Layer 2 of a small transformer language model trained on English Wikipedia (13 layers, counted from 0, width 128).
A neuron's activation on a vector x is GELU(weights . x + bias), where the dot is the dot product.
The model reads these tokens: "res" "erv" "e," " and" " organ" "iz" "e" " the" " p" "ap" "ers" " and" " book" "s" " per" "t" "in" "ent" " to"

The vector x that enters this layer's MLP at each token. A number n stands for n times 0.038.
0 "res": -20 -57 7 -21 47 -28 -32 24 -12 -8 -2 -40 27 -13 -38 -4 -22 -4 -13 33 -11 23 9 -13 14 -3 40 23 -4 1 -37 7 46 58 35 50 -41 -2 1 36 -26 0 28 -32 -26 15 -8 0 -14 -11 4 7 -11 29 -11 39 8 3 -28 -13 1 13 -38 -3 -59 -20 95 27 8 11 7 -27 11 21 -4 -27 8 -21 12 -27 3 31 -4 -30 -51 -3 22 -3 9 -37 -4 12 -5 4 2 17 20 -38 -31 1 -7 -13 52 -19 -3 -22 -2 -25 26 2 -13 -33 -12 43 42 13 35 41 -23 14 -3 10 1 -17 -21 5 -14 10
1 "erv": -40 -32 -28 7 34 -31 9 20 -37 -11 -22 -60 12 -8 -5 -17 -18 8 -29 41 -24 39 37 -15 50 -28 30 -22 -43 21 -36 -2 58 19 53 26 -49 -33 0 25 4 1 5 15 -24 -40 3 -8 -12 9 4 25 2 39 13 49 27 -27 -6 23 -28 -2 -39 14 -26 -9 7 14 36 3 16 7 9 31 -27 10 34 -28 7 14 -9 21 -18 -8 -43 30 -15 -15 -33 18 -22 1 -20 -1 22 29 -16 23 -23 -16 4 -3 12 -34 -37 -4 7 -18 51 23 3 -21 -23 24 28 3 26 41 -19 22 12 -15 3 -37 -19 3 -18 6
2 "e,": -22 -17 -43 -7 17 -33 -11 4 -54 -31 -9 -37 3 -19 -10 -4 -35 16 -12 41 -6 24 38 -22 14 -28 46 -17 -24 4 -35 -10 48 49 35 32 -72 -10 -2 20 13 -4 17 7 -39 -21 14 -3 -8 22 6 12 -10 41 7 53 36 -22 -26 8 -14 -10 -20 52 -26 1 39 23 44 16 23 -3 29 49 -2 -18 15 -19 12 -16 -19 25 1 -18 -30 25 -16 28 -9 -10 -20 -2 -4 -15 -9 21 18 17 -19 -13 3 -30 39 3 -41 -2 -28 -48 49 -18 5 -11 -22 27 29 3 20 22 -15 2 8 15 6 -35 -14 -14 -25 -4
3 " and": -28 -14 -32 4 4 -18 -17 18 -55 -28 -15 -50 1 -4 -30 -1 -40 12 -23 45 -3 30 31 -11 7 -27 58 -31 -36 9 -30 -9 46 47 32 36 -70 -11 -20 15 -4 -3 -2 2 -27 -7 -1 10 -4 27 -7 13 -37 43 22 51 32 6 -20 -7 -4 -8 -23 43 -4 -1 58 25 59 6 33 -9 7 33 -16 -24 14 -16 13 0 -3 15 3 -20 -16 20 9 29 -28 -12 -32 11 -4 -2 8 10 36 6 -20 -16 18 -21 31 -18 -32 -2 -11 -46 31 -13 9 -14 -38 15 37 6 18 24 -17 8 2 2 14 -35 -7 -12 -20 7
4 " organ": -38 0 -22 -26 9 -51 5 25 -55 -20 -32 -41 27 -12 -13 -2 -44 13 -10 36 -4 9 20 -23 38 -28 42 -40 -19 34 -22 -5 38 24 33 65 -58 -42 -4 14 16 -15 -10 11 -28 -39 -6 3 -4 30 11 -8 -21 27 42 57 28 -9 2 -2 -2 20 -34 8 -7 10 31 17 31 30 18 11 17 25 -31 -4 16 -40 -1 -1 -6 14 -24 -34 -50 39 10 -9 -8 2 3 -4 -10 -13 35 20 -13 27 -42 -26 -9 -2 28 -39 28 -1 -3 -31 17 7 11 -14 -11 17 34 9 17 27 -11 11 7 9 -1 -15 0 -17 -18 -3
5 "iz": -44 -14 -28 20 7 -30 -11 16 -53 -10 -30 -59 23 16 -15 -16 -44 -7 -22 58 9 46 38 -17 34 -20 44 -11 -28 29 -22 -7 42 43 64 26 -49 -22 -16 41 -3 -4 4 16 -29 -48 1 14 2 0 13 13 -11 24 11 41 28 -27 -35 25 2 4 -15 32 -29 -22 43 2 38 -4 18 -16 14 49 -2 -16 -2 -44 11 38 -18 10 -13 5 -22 11 9 -5 -1 3 -19 -10 -9 -16 13 27 -25 12 -32 -25 6 -14 17 -33 -16 1 -3 -34 13 45 21 4 6 15 45 7 -6 5 -17 14 -14 -7 8 -36 -21 -12 -23 2
6 "e": -22 -28 -49 13 12 -26 -7 5 -53 -20 -25 -41 25 -14 3 -3 -10 13 -18 59 -5 51 33 -12 16 -24 44 -16 -23 11 -20 -12 56 35 54 47 -55 -7 -14 12 -1 -11 11 7 -48 -25 18 2 8 35 2 27 -15 16 0 39 33 -10 -36 15 -22 -8 -5 36 -14 4 45 10 54 -11 23 -14 24 37 11 -26 0 -20 17 9 -27 12 -20 -21 -37 21 -12 1 -12 3 -36 5 -13 -19 -4 22 -17 31 -29 -29 14 -2 25 -19 -29 -18 -8 -37 50 5 -32 -5 -15 20 58 24 24 26 -7 9 -13 5 -10 -51 -9 5 -31 -16
7 " the": -18 -29 -39 9 22 -27 -5 24 -56 -26 -26 -42 4 -9 -9 0 -35 0 -14 41 -24 41 34 -25 9 -28 52 -31 -15 -2 -35 -13 46 53 43 30 -65 -10 -6 6 11 -13 14 14 -21 -8 1 -7 0 30 14 -2 -23 30 12 45 31 -9 -19 31 23 -3 -26 31 -13 5 59 18 50 3 18 -8 6 39 -24 -19 11 -24 20 19 7 -1 -11 -31 -17 22 7 13 -33 -27 -45 -13 2 -16 11 35 32 -8 -37 -11 1 -3 42 -27 -13 -2 10 -45 35 -13 -21 -11 -35 10 53 10 -1 10 -15 -9 17 7 7 -23 4 -18 -20 17
8 " p": -40 -31 -33 28 24 1 -2 26 -75 -34 -12 -49 6 -8 31 0 -33 16 -26 35 11 16 33 -31 36 -40 38 -28 -25 -5 -16 1 42 46 43 43 -67 -14 -1 10 -12 -15 17 0 -15 -6 0 1 -5 29 -1 22 -34 14 9 57 29 -17 -18 8 33 -2 -20 32 1 -1 47 36 39 9 33 14 28 34 -12 -6 1 -17 -9 4 -29 -12 -16 -30 -49 21 -8 -1 -17 -4 0 1 -11 -17 28 26 4 -4 -17 -16 17 -6 23 -27 -22 4 -6 -25 8 -26 9 -20 -48 24 73 7 6 7 -30 1 3 -6 -20 -31 -19 -1 -7 16
9 "ap": -30 -30 -37 35 26 -14 -8 14 -38 -7 -4 -63 -3 22 2 -10 -9 4 -28 50 1 43 55 -31 33 -36 35 -17 -23 2 -13 7 46 52 53 31 -69 -32 -1 25 -17 -5 6 11 -18 -37 9 -5 -8 34 8 5 3 21 27 47 35 -4 -13 16 -13 -3 -24 14 -33 -17 32 20 55 1 5 3 24 35 -25 -9 0 -11 9 -6 -24 -9 -4 -14 -31 17 -17 7 -23 -12 -28 -16 5 -17 23 38 -20 -7 -25 -29 27 17 30 -24 -45 17 -12 -41 23 17 -6 -8 -39 18 49 3 -2 1 -31 31 7 -18 11 -10 -24 2 -31 14
10 "ers": -29 -34 -44 17 36 -32 -1 9 -57 -29 -19 -45 20 -6 -16 -15 -28 -3 -24 50 13 19 65 -5 13 -15 26 -27 -36 8 -31 -24 38 50 83 37 -55 -20 -17 17 -4 2 18 -9 -30 -48 13 10 -6 -6 8 12 -19 16 28 47 48 -22 -20 3 4 -5 -29 30 -29 -2 39 18 37 -23 13 -26 38 39 1 -15 11 -32 -5 1 -37 19 -34 -31 -19 24 6 23 -10 -2 -17 3 13 -10 13 33 6 24 -30 -14 7 -10 10 -8 -27 0 -11 -30 28 -5 4 8 1 3 45 10 39 21 -5 4 -9 19 1 -32 -3 -8 -17 -4
11 " and": -32 -13 -35 4 0 -16 -13 17 -57 -30 -13 -49 5 -2 -30 0 -40 8 -23 44 -1 35 32 -13 9 -25 57 -31 -37 11 -29 -8 45 44 33 39 -74 -14 -20 13 -5 -3 -6 5 -28 -7 0 10 -4 28 -6 11 -38 43 24 49 37 8 -20 -9 -2 -7 -23 44 0 1 52 26 59 -1 26 -9 8 32 -12 -29 14 -10 9 -1 -3 12 3 -13 -9 20 10 30 -25 -10 -30 11 1 -6 12 14 36 7 -21 -16 16 -19 29 -15 -35 -1 -13 -48 34 -15 9 -15 -36 10 37 7 18 24 -18 3 2 0 13 -35 -9 -14 -20 10
12 " book": -48 -18 -32 18 33 -3 -28 5 -72 -9 -22 -34 37 -14 -15 -3 -37 3 -21 47 -9 32 20 -16 32 -42 46 -40 -22 10 -36 -10 31 45 36 35 -79 -9 8 2 -6 -24 0 -18 -39 -28 -9 24 -9 4 13 -4 -16 17 40 51 29 -20 5 22 20 3 -24 18 -28 9 29 18 47 -6 12 13 8 50 -6 -13 5 -28 -11 14 -22 13 -28 -17 -41 8 -8 14 -32 12 -7 -7 -15 1 6 37 2 -4 -21 -10 2 2 29 -3 -7 11 -18 -21 35 -11 24 8 -10 42 45 35 17 -5 -27 8 16 -6 19 -14 -19 0 -19 -1
13 "s": -31 -30 -40 -3 22 -18 9 22 -73 -31 -43 -52 11 1 -17 5 -32 -16 -26 45 14 24 40 -13 18 -32 33 -18 -28 6 -39 -19 46 57 71 40 -53 -16 -24 15 -11 6 0 -9 -22 -49 13 18 -11 7 6 30 -14 16 16 43 43 -28 -30 2 4 -3 -27 22 -27 2 47 14 54 -15 22 -6 32 41 8 -5 -6 -24 6 12 -23 4 -8 -34 -15 15 -1 16 -3 -2 -16 12 17 -23 28 30 5 34 -38 -14 10 -2 22 -8 -40 -2 2 -29 29 10 -5 11 -20 5 55 17 15 6 -7 -3 -2 20 -7 -32 -9 -13 -18 -12
14 " per": -49 6 -13 2 5 -18 2 16 -59 -30 -18 -28 15 -9 10 -17 -30 19 -19 36 -10 46 23 -36 14 -23 17 -41 -14 -6 -26 -16 43 45 37 43 -67 -15 8 21 -8 1 20 -7 -10 -8 11 -16 4 47 -13 18 -30 -9 17 50 53 5 1 16 27 1 -29 32 -36 2 57 17 43 -9 33 9 11 45 3 -26 -14 -34 -8 21 -26 5 -16 -29 -23 25 19 3 -15 11 -13 -4 10 -22 28 32 11 -7 -37 -30 12 1 34 -22 -28 -1 -17 -47 20 -20 13 4 -7 6 80 -11 27 -4 -42 -2 -9 18 -18 -16 -19 -6 -12 8
15 "t": -41 -47 -30 18 -2 -40 -5 10 -38 -31 -33 -53 11 -8 -16 1 -37 -6 -20 58 -5 35 43 -25 31 -54 19 -25 -24 16 -31 -8 51 61 48 33 -73 -24 -9 18 -16 -14 10 12 -13 -34 -12 8 1 27 11 26 -13 21 36 32 35 -8 -30 5 -19 -6 -32 22 -9 -14 51 44 61 -14 15 6 26 51 -3 0 -1 -10 24 21 -29 0 8 -27 -18 22 7 -6 -4 -1 -12 8 13 -7 11 27 -22 19 -22 5 28 -6 9 -23 -17 13 8 -37 30 22 0 -4 -31 9 45 10 -3 4 -12 -11 -8 -5 -6 -35 -7 -13 -11 12
16 "in": -8 -58 -44 6 4 -39 -5 20 -45 -21 -49 -50 -1 -2 8 2 -43 -9 -18 61 -8 41 49 -27 20 -25 34 -37 -16 -18 -19 1 38 48 54 54 -56 -38 -10 3 -12 -13 5 3 -29 -29 12 -4 16 14 1 22 -23 25 31 47 26 -18 -10 10 7 -2 -20 35 -7 0 52 26 42 -11 0 -20 29 55 12 -26 14 -11 2 1 -16 1 -10 -10 -27 25 6 -5 12 5 -14 -16 14 -24 11 24 -21 15 -24 -11 20 2 39 -24 -7 -16 -6 -41 27 23 -10 -12 -6 23 39 4 22 19 6 -10 -15 -5 2 -44 -7 1 -26 11
17 "ent": -31 -28 -42 26 17 -17 -6 19 -47 -21 -11 -62 -2 -9 -17 -15 -19 -28 -19 74 -4 24 50 -28 17 -13 36 -37 -14 23 -10 -1 50 36 31 36 -57 -13 -20 37 4 -15 24 8 -7 -40 9 12 -14 17 11 12 -30 6 4 44 62 -12 -18 32 -9 12 -24 31 -21 -9 32 21 45 -14 0 0 29 43 -29 -23 7 -20 5 30 -28 -11 -15 0 -16 30 3 2 -11 -4 -9 5 12 -33 19 25 -1 3 -21 -29 10 5 21 -35 -46 4 -3 -42 36 1 -8 -15 -17 9 40 16 26 42 -19 8 -5 -16 -2 -39 1 -20 -9 -4
18 " to": -26 -10 -27 10 16 -27 -2 30 -42 -27 -3 -42 15 -1 -9 2 -37 16 -13 38 -10 49 36 -16 26 -41 43 -35 -29 24 -31 -5 38 51 23 37 -80 -16 -24 10 1 -16 -1 -18 -13 -23 5 9 12 21 4 13 -35 18 10 51 44 6 -14 -4 20 -10 -33 37 -16 18 54 24 52 -5 24 -3 40 33 -23 -6 11 -12 19 -8 -21 32 -24 -12 -22 25 5 4 -15 -23 -33 10 6 -30 17 33 16 20 -18 -38 -4 -8 36 -4 -18 -5 -17 -54 28 -18 -8 -30 -27 -7 36 19 9 6 -26 -7 21 -2 4 -12 -2 -6 -17 -15

Each question shows the input weights of one neuron of the MLP. A number n stands for n times 0.011.

n401 (bias -0.073): -15 10 4 -10 -5 -29 -9 15 0 -9 26 1 -16 4 5 4 -4 -5 -13 -4 -5 -11 -2 10 -13 8 0 9 3 -8 -9 -1 10 23 -6 30 -5 7 0 -15 -5 6 1 18 3 11 41 0 12 -14 13 -3 30 -21 12 -22 3 -3 -14 6 42 15 8 -7 3 6 5 -6 25 -4 11 1 -36 -16 -3 -2 -2 24 -1 -3 -1 16 -14 6 2 -10 -11 15 18 13 14 -9 -14 -18 -14 -10 -8 -10 12 5 9 34 0 -13 16 8 22 3 -5 -8 8 8 31 -22 11 -10 9 -2 -42 -26 -5 -4 -14 -5 -5 -39 -2 -26
Which token does this neuron like most? 14 " per"

n213 (bias -0.036): -8 -8 8 17 -20 -16 13 -27 47 0 8 7 -13 27 18 -24 -18 14 -2 19 -2 -8 0 -13 16 -2 0 -38 -9 31 11 -12 -1 -14 -19 29 6 1 21 11 2 0 12 9 -14 24 20 -8 -2 -1 -9 -2 18 -21 31 13 -7 -3 -1 -28 -21 -4 0 -13 8 -12 3 2 -11 2 -7 -29 -9 -2 -25 14 -11 41 12 10 9 16 -2 -21 -3 7 -3 18 -19 -1 -4 -17 -12 -14 18 -12 -13 -26 13 -3 -23 -14 -8 -19 -10 31 2 -3 -5 -1 33 -3 18 16 -3 -14 19 22 -5 5 0 -1 -11 5 14 -13 -7 11
On which three tokens does it fire most, strongest first? 4 " organ", 1 "erv", 9 "ap"

n406 (bias -0.065): 8 5 7 7 21 -14 7 30 23 -17 -1 -20 -38 5 -14 5 -11 -8 -19 -6 9 16 0 -16 10 -2 -4 -9 6 -10 5 9 -43 5 -7 -6 0 -14 -17 -19 14 -10 0 -15 15 12 -9 -3 14 -3 -35 25 -3 -9 1 10 -4 17 33 8 5 3 5 -7 14 18 -1 -11 -9 3 -14 -21 6 9 -9 14 15 -9 42 2 -12 16 -2 10 4 0 13 -3 3 -20 27 -6 -12 -2 -10 13 -4 20 26 -6 7 -2 -8 31 13 -8 13 -20 -6 16 -8 -13 18 14 -1 25 -10 -19 0 -26 12 29 -4 -10 -3 -12 -19 -35
Its two highest activations, in order, are on tokens 18 " to", 16 "in"

n260 (bias -0.051): -5 0 8 -31 1 -3 2 9 -19 11 -8 -1 34 -42 3 24 2 -11 35 -1 -16 -5 -12 -22 23 37 6 20 -27 -4 -8 14 20 12 -2 -31 -25 -36 2 -17 -32 -1 -4 -18 33 10 7 10 -26 -9 7 -10 -12 10 -1 22 -31 18 34 6 -23 -26 -18 -1 -17 11 -10 22 -22 -2 -8 -1 -4 -30 -30 20 -8 -9 -3 -1 2 -10 5 36 54 19 -19 5 -5 35 24 4 -14 14 22 -13 -13 10 4 11 31 -2 18 -18 -36 -18 11 27 2 11 -14 14 6 -54 18 7 1 12 19 -4 -2 13 -49 6 14 -7 -4 6
Which token does this neuron like most? 1 "erv"

n261 (bias -0.080): 4 -16 6 9 33 43 -11 -15 -5 -4 13 -35 14 0 35 2 -13 7 -18 1 -14 29 -33 -12 2 -13 -19 -33 -10 8 -14 -3 16 11 -33 -1 -16 37 -43 -6 5 10 23 12 1 9 8 4 -11 -1 -1 0 13 5 1 2 1 34 -14 -23 -20 -20 23 9 7 10 -13 19 -21 24 4 -8 -11 -16 0 48 6 12 -32 -7 9 -5 11 -23 5 4 0 -6 7 -10 -24 8 2 20 33 -11 -7 -21 -10 36 -1 -7 10 -21 1 -3 15 4 22 -4 4 20 18 -25 -5 -41 9 -26 0 -44 17 5 -32 30 19 -21 17 27
Which token does this neuron like most? 8 " p"

n311 (bias -0.084): 5 -32 8 12 -1 11 31 -13 2 -7 9 -37 -19 26 11 29 0 -8 8 -14 -4 -13 -6 16 -11 5 13 1 -5 -9 21 20 12 -16 -9 -1 -4 24 12 -15 25 -10 -25 0 -7 -6 6 -18 19 5 10 25 -7 -1 15 14 -13 -21 4 33 -18 -25 -2 1 6 12 11 -22 -8 21 -3 -19 -6 -23 6 -5 6 -44 -11 14 24 34 -6 -10 -13 18 23 -2 -15 -31 22 -22 9 21 -27 -19 -20 25 -26 -8 -20 5 -30 11 14 47 -20 4 13 6 3 -3 -20 8 17 -10 17 7 10 -7 -16 -7 -5 22 -10 -16 -9 -5
Its two highest activations, in order, are on tokens 4 " organ", 1 "erv"

n88 (bias -0.067): 12 -10 3 -21 24 0 4 27 3 8 -8 -26 -14 -9 27 15 31 15 8 15 19 1 2 -11 19 5 -6 -12 -22 3 -24 -1 -22 -13 10 -22 13 -18 0 8 7 -4 -3 -23 5 8 -3 -14 18 9 -3 19 -15 0 31 18 2 -2 8 4 3 11 10 -2 -17 -8 5 3 3 45 -5 -1 -6 -5 3 17 -20 3 25 14 -23 -5 14 -4 33 0 -9 -23 -29 -20 15 -8 -20 10 -7 -9 -16 9 14 -4 -1 -2 -18 -14 -8 -9 -25 5 -5 -4 -15 4 20 17 -4 -5 1 -5 -15 18 -10 1 18 -19 11 -11 -8 -6
On which token does it fire most, and how strongly? 1 "erv", at about 1.5

n373 (bias -0.045): -2 -5 -9 -31 25 -4 20 4 -24 -15 -24 -8 -16 9 7 21 21 -21 -6 6 36 -7 -9 9 23 36 -1 -11 -36 -2 -9 -36 2 -8 24 -13 32 18 4 -23 -6 -11 -7 -31 6 4 3 16 -5 -11 8 -1 -14 12 21 -4 30 29 26 -4 11 -1 -1 -5 -17 -40 -11 -9 -29 5 0 -6 7 -14 -3 5 9 -24 -17 11 0 -8 -9 -22 22 4 24 7 -8 -19 17 22 -10 -11 27 9 -3 37 -14 23 -3 17 -51 52 -15 -19 -5 -10 -11 3 -23 12 14 -9 -3 6 17 -20 20 10 -34 27 7 -8 6 7 -7 -8
On which token does it fire most, and how strongly? 10 "ers", at about 3

n123 (bias -0.077): -30 2 -7 8 -17 11 -4 10 -1 6 13 0 16 -16 -5 -14 45 1 -3 3 5 -7 -43 -7 3 -28 -20 -20 -14 -12 -17 24 -13 -13 1 -2 11 -2 3 11 -4 5 -26 4 -3 7 -19 -11 -20 -1 21 2 17 -16 -31 3 12 24 13 24 29 0 -5 -23 -12 -7 -36 -21 -35 10 27 25 6 52 19 -4 -1 -4 -16 6 -21 -4 -3 -11 32 -9 0 36 14 -13 -28 -32 22 24 -6 25 34 8 11 -7 15 -30 22 -1 13 21 -22 -1 0 -9 -4 -2 6 3 28 -12 -5 -14 -23 19 -9 37 -2 23 -3 3 -10 1
On which token does it fire most, and how strongly? 14 " per", at about 1.9

n285 (bias -0.018): -12 2 12 -23 21 -4 6 -3 -2 3 1 -1 -2 18 17 46 4 16 6 -19 9 32 13 -18 2 -4 -5 2 2 -3 -5 -2 10 -13 -3 -5 -2 0 -29 -8 19 -14 -2 -8 22 23 13 -11 -7 -2 -1 4 -2 15 -2 -11 49 -12 -20 -20 -11 -3 2 26 -7 18 26 9 3 6 -19 4 -16 -24 -5 9 -22 -3 2 15 12 10 17 -11 12 3 -16 -11 8 6 7 -24 14 -8 -33 6 -40 22 21 -9 8 -19 -13 -21 -9 -50 -7 10 -3 -16 9 -7 -37 14 -15 0 2 -8 18 2 5 -8 7 27 3 19 40 -10
Which token does this neuron like most? 18 " to"

n341 (bias -0.042): -15 -5 -33 -16 3 21 28 -6 20 17 -15 -12 32 6 28 -24 0 8 -14 -36 -6 -16 -37 1 -1 7 -13 0 -4 7 -14 -15 18 -41 -20 11 -15 12 -16 22 -5 17 -5 -4 15 -14 -2 40 7 -9 -6 9 18 8 -10 -9 23 -13 10 -27 4 23 -12 -23 -15 -4 4 -2 25 37 -4 -18 11 -17 -10 51 -12 -18 4 7 22 5 3 -8 3 1 21 12 -2 14 3 6 1 -23 11 -8 -8 16 -9 2 -2 2 -3 14 27 -40 29 2 21 22 -9 2 29 -13 25 -15 4 -12 4 -14 -34 11 -7 -24 23 -14 4 -36
On which token does it fire most, and how strongly? 4 " organ", at about 1.3

n164 (bias -0.073): 1 -4 -13 12 13 12 -26 -2 -12 -26 -4 33 -7 -12 -1 13 10 15 -8 -8 -6 -16 0 8 -9 -5 30 -8 13 14 29 7 -13 -12 23 -33 15 4 -11 -17 6 25 5 -14 -20 7 -20 -13 16 -26 -46 11 -25 -21 -34 24 -26 -26 41 29 42 -4 17 -10 2 18 12 18 -15 12 14 -10 -4 22 -2 11 -4 8 -6 -5 -38 3 -15 -9 -23 -18 1 1 -16 0 28 21 14 -29 -12 -36 12 9 22 12 48 -15 2 -4 -6 13 -4 -3 6 -6 5 -28 -5 7 22 -9 -21 -8 -13 4 12 12 -2 32 14 5 -4 16
Which token does this neuron like most? 8 " p"

n157 (bias -0.084): -14 -16 -3 9 -25 44 -22 -12 -36 2 5 -12 -13 20 15 7 15 5 0 2 -12 -26 -3 1 3 22 1 2 -17 -6 -18 5 -13 32 -18 8 -24 1 -8 -6 -1 16 20 2 17 6 18 27 -25 -10 3 -32 12 -9 35 9 -48 22 24 -8 11 16 9 -17 -7 -1 -18 18 -15 24 -5 3 6 6 12 17 19 12 2 27 -12 21 -10 -6 -17 25 12 -23 25 10 -4 28 -6 -11 -33 11 -5 -8 30 -18 -19 -12 -2 -31 7 12 -12 -8 -9 -7 2 6 8 -26 12 1 -4 -19 19 -21 40 9 -26 -2 -12 16 -18 -20
Its two highest activations, in order, are on tokens 12 " book", 8 " p"

n77 (bias -0.058): -9 26 -7 -5 16 32 6 10 18 -13 13 13 -19 -28 -6 -10 15 -4 1 0 4 -10 7 -6 24 31 -9 -3 12 31 7 -41 -4 8 38 2 -1 -16 -18 9 -37 1 0 6 -16 25 -37 7 21 -32 -5 -9 -7 -26 -1 -17 -16 26 24 -21 63 -16 -8 38 -6 16 -8 -10 9 -12 9 -13 -21 20 -3 -19 -11 7 31 18 7 0 46 29 -27 -10 -28 2 8 19 -14 4 -5 3 -10 -9 2 -16 17 34 14 -26 -1 9 -10 -6 -14 10 15 -44 34 -3 -31 -10 -35 11 9 -35 4 8 -14 6 10 -28 8 11 -27 6
Which token does this neuron like most? 11 " and"

n325 (bias -0.052): -24 -21 15 12 -6 14 25 -4 38 -7 27 -24 -1 11 -9 0 20 15 -23 -9 4 -24 -13 -3 5 -5 26 19 -6 13 16 -33 -11 -25 2 -6 10 3 -12 -31 11 5 21 -8 14 -25 3 -1 -30 -22 -19 -6 -1 25 -17 9 -29 -22 -24 1 9 14 -8 -9 -40 5 30 16 -8 -9 -6 -23 -9 1 -9 -5 -3 -18 -16 23 31 4 12 18 9 6 11 44 -16 -9 22 -3 -3 15 -12 8 17 -11 12 -16 -7 -8 20 -8 28 13 20 -12 1 16 8 13 0 4 25 31 0 -14 -13 0 -25 -5 -3 -13 24 -7 -3 2
Which token does this neuron like most? 0 "res"

n130 (bias -0.057): -1 16 17 -24 -18 -31 10 -14 22 0 12 17 -14 -29 -1 -7 11 -21 13 20 20 -21 -3 3 31 -28 -3 -5 -14 -3 -8 -9 29 -27 -22 10 3 -1 10 -3 -9 -18 0 -24 18 -7 -24 -2 28 8 0 10 9 32 1 -17 3 -14 -14 -6 5 -11 -9 2 -9 9 25 5 -8 -2 0 -2 9 10 21 15 2 -6 45 12 4 -5 14 -13 -7 -26 -12 2 3 -9 -6 -11 -3 -5 -6 8 -24 0 12 20 -4 8 -32 -8 37 15 4 -6 -6 -15 24 6 -11 -10 -2 24 -12 0 -3 4 1 2 20 6 -7 -7 9 20
On which token does it fire most, and how strongly? 15 "t", at about 1.3

n480 (bias -0.069): 14 -4 -33 -19 17 4 -12 10 5 -1 28 21 23 -5 16 18 -7 -19 0 5 -12 -42 4 23 22 38 -9 -34 -33 -1 1 -6 -8 10 3 13 63 24 11 15 -34 -18 -12 11 -12 8 -16 35 -28 31 39 9 -11 -1 16 -23 12 14 2 4 -13 6 -32 -7 -17 3 -1 3 -7 -32 0 -7 -6 -16 8 24 -41 -4 21 22 27 9 -29 -1 4 9 -4 35 2 -15 -26 -18 9 6 3 13 -20 22 -9 -10 -7 13 -4 34 -14 25 -10 12 -7 19 21 -12 -42 -1 -23 9 24 18 21 1 -30 -9 -13 -28 21 -34 -18 -22
On which three tokens does it fire most, strongest first? 10 "ers", 13 "s", 17 "ent"

n71 (bias -0.053): -11 3 1 -11 -9 -8 21 15 13 11 3 7 34 8 7 -25 -4 2 -21 24 -22 -14 -23 -16 28 12 -6 16 -8 9 5 -17 -9 19 5 20 21 -2 -34 21 16 22 6 11 0 1 -1 -9 38 10 -8 -14 9 -3 32 28 -7 4 0 3 5 7 15 0 3 19 -12 -4 -7 -47 -6 -39 -8 -12 7 -12 -2 -1 -36 12 25 -40 55 -1 16 -27 -9 -2 -2 -24 13 4 -30 -21 10 8 3 -1 2 15 31 -26 -12 0 -15 -3 15 -14 -5 -17 -8 14 18 -1 7 -11 1 -14 -24 -9 16 -6 -5 14 0 9 -16 -13
Its two highest activations, in order, are on tokens 14 " per", 5 "iz"

n254 (bias -0.043): 18 -43 20 -19 25 -14 -17 -7 16 15 -15 4 6 14 -6 31 17 6 2 -23 1 -5 -26 -3 -33 -9 15 5 -6 -4 -22 21 4 5 -22 21 -19 7 -19 -23 37 9 -16 15 13 17 -25 8 6 -2 -32 6 -11 17 -26 8 -1 -17 11 25 -19 41 18 -10 1 4 36 -8 -11 35 -12 -2 -13 -13 -3 26 -11 -45 -10 -3 28 8 8 -25 -8 -12 2 10 -28 -9 -9 -12 26 -25 -22 -14 -15 -14 21 18 -11 -5 -8 -1 12 15 -5 -1 16 26 4 -16 10 -22 14 -35 8 31 -12 13 27 33 -9 -12 13 -18 -3 21
On which three tokens does it fire most, strongest first? 0 "res", 7 " the", 4 " organ"

n255 (bias -0.075): 18 -18 11 0 28 19 8 -10 8 -20 2 -37 11 -14 27 2 12 -13 -1 -8 7 -1 -12 11 14 5 -9 -7 -4 5 -8 -7 7 -8 10 -21 4 13 -8 -5 14 -25 7 14 8 4 7 9 29 17 -7 11 -11 9 34 13 -22 3 4 20 2 -7 -11 -1 -4 18 -15 -2 -2 43 6 -28 -23 -23 0 19 9 -45 12 12 -9 -7 -9 -21 -1 -3 10 4 1 9 -2 0 -4 -11 -30 3 -14 16 10 -18 10 -13 1 5 4 16 -24 -5 -6 -11 -8 8 -20 9 20 -13 -1 -16 10 1 -28 17 13 16 -22 5 8 -23
Which token does this neuron like most? 8 " p"

n216 (bias -0.040): 4 -6 -12 4 -14 0 17 -36 -7 -13 -3 5 13 14 -12 15 -15 -16 8 -25 -11 -34 -5 -11 26 -3 9 5 14 8 24 -29 27 21 -11 14 29 -5 -11 -5 15 -9 -7 16 19 13 -17 -13 -16 15 -8 -6 6 -21 -5 28 -14 5 10 0 10 12 12 6 -11 -2 -11 2 -23 -23 11 11 -12 1 21 -13 -13 0 -14 21 26 13 -12 -13 -22 7 -7 1 -23 22 8 4 10 12 17 0 -15 19 0 -19 12 1 20 -16 2 19 -22 0 -28 15 -5 -15 10 11 2 -2 -8 -1 19 4 37 -13 -2 -9 -18 12 -12 -22
Which token does this neuron like most? 4 " organ"

n422 (bias -0.035): 2 -35 13 -18 -8 -31 -4 16 20 -30 -13 15 18 7 -18 18 22 -1 -6 2 -6 -6 16 23 -27 7 28 20 1 3 4 -29 5 14 3 7 8 -20 -2 -22 17 23 10 -3 9 10 -11 -8 -6 -13 3 3 -1 12 16 -11 10 8 -6 -18 9 25 -47 2 11 6 1 16 0 7 -50 20 -21 -30 0 -5 -12 -33 -7 -3 16 8 -10 -21 -11 -9 0 5 12 -10 5 -23 -10 19 3 -9 -9 -19 -30 20 -13 -5 6 11 4 13 28 8 -15 0 -8 10 5 18 -4 3 -4 24 -26 9 29 4 -15 36 -2 26 -21 24
Its two highest activations, in order, are on tokens 0 "res", 4 " organ"

n466 (bias -0.060): 13 -16 -10 -18 2 -17 17 0 7 1 -2 18 1 25 14 3 24 9 6 5 -1 21 -10 -18 -2 6 5 -17 6 -1 -32 -23 0 -12 -16 -3 8 20 5 10 18 -8 4 34 13 13 -10 -6 15 -14 2 5 10 -19 -21 -13 -19 31 17 1 5 3 12 -16 4 0 8 -27 6 -13 -6 -37 -8 26 0 7 23 -5 9 4 19 -25 7 -21 -3 -14 -17 0 -36 -30 0 -5 11 5 12 25 13 -11 4 9 4 -10 -1 -1 -16 -1 25 -23 2 -11 -19 1 7 18 20 -9 -7 -20 -9 -32 10 19 -4 6 7 1 6 9
On which token does it fire most, and how strongly? 7 " the", at about 2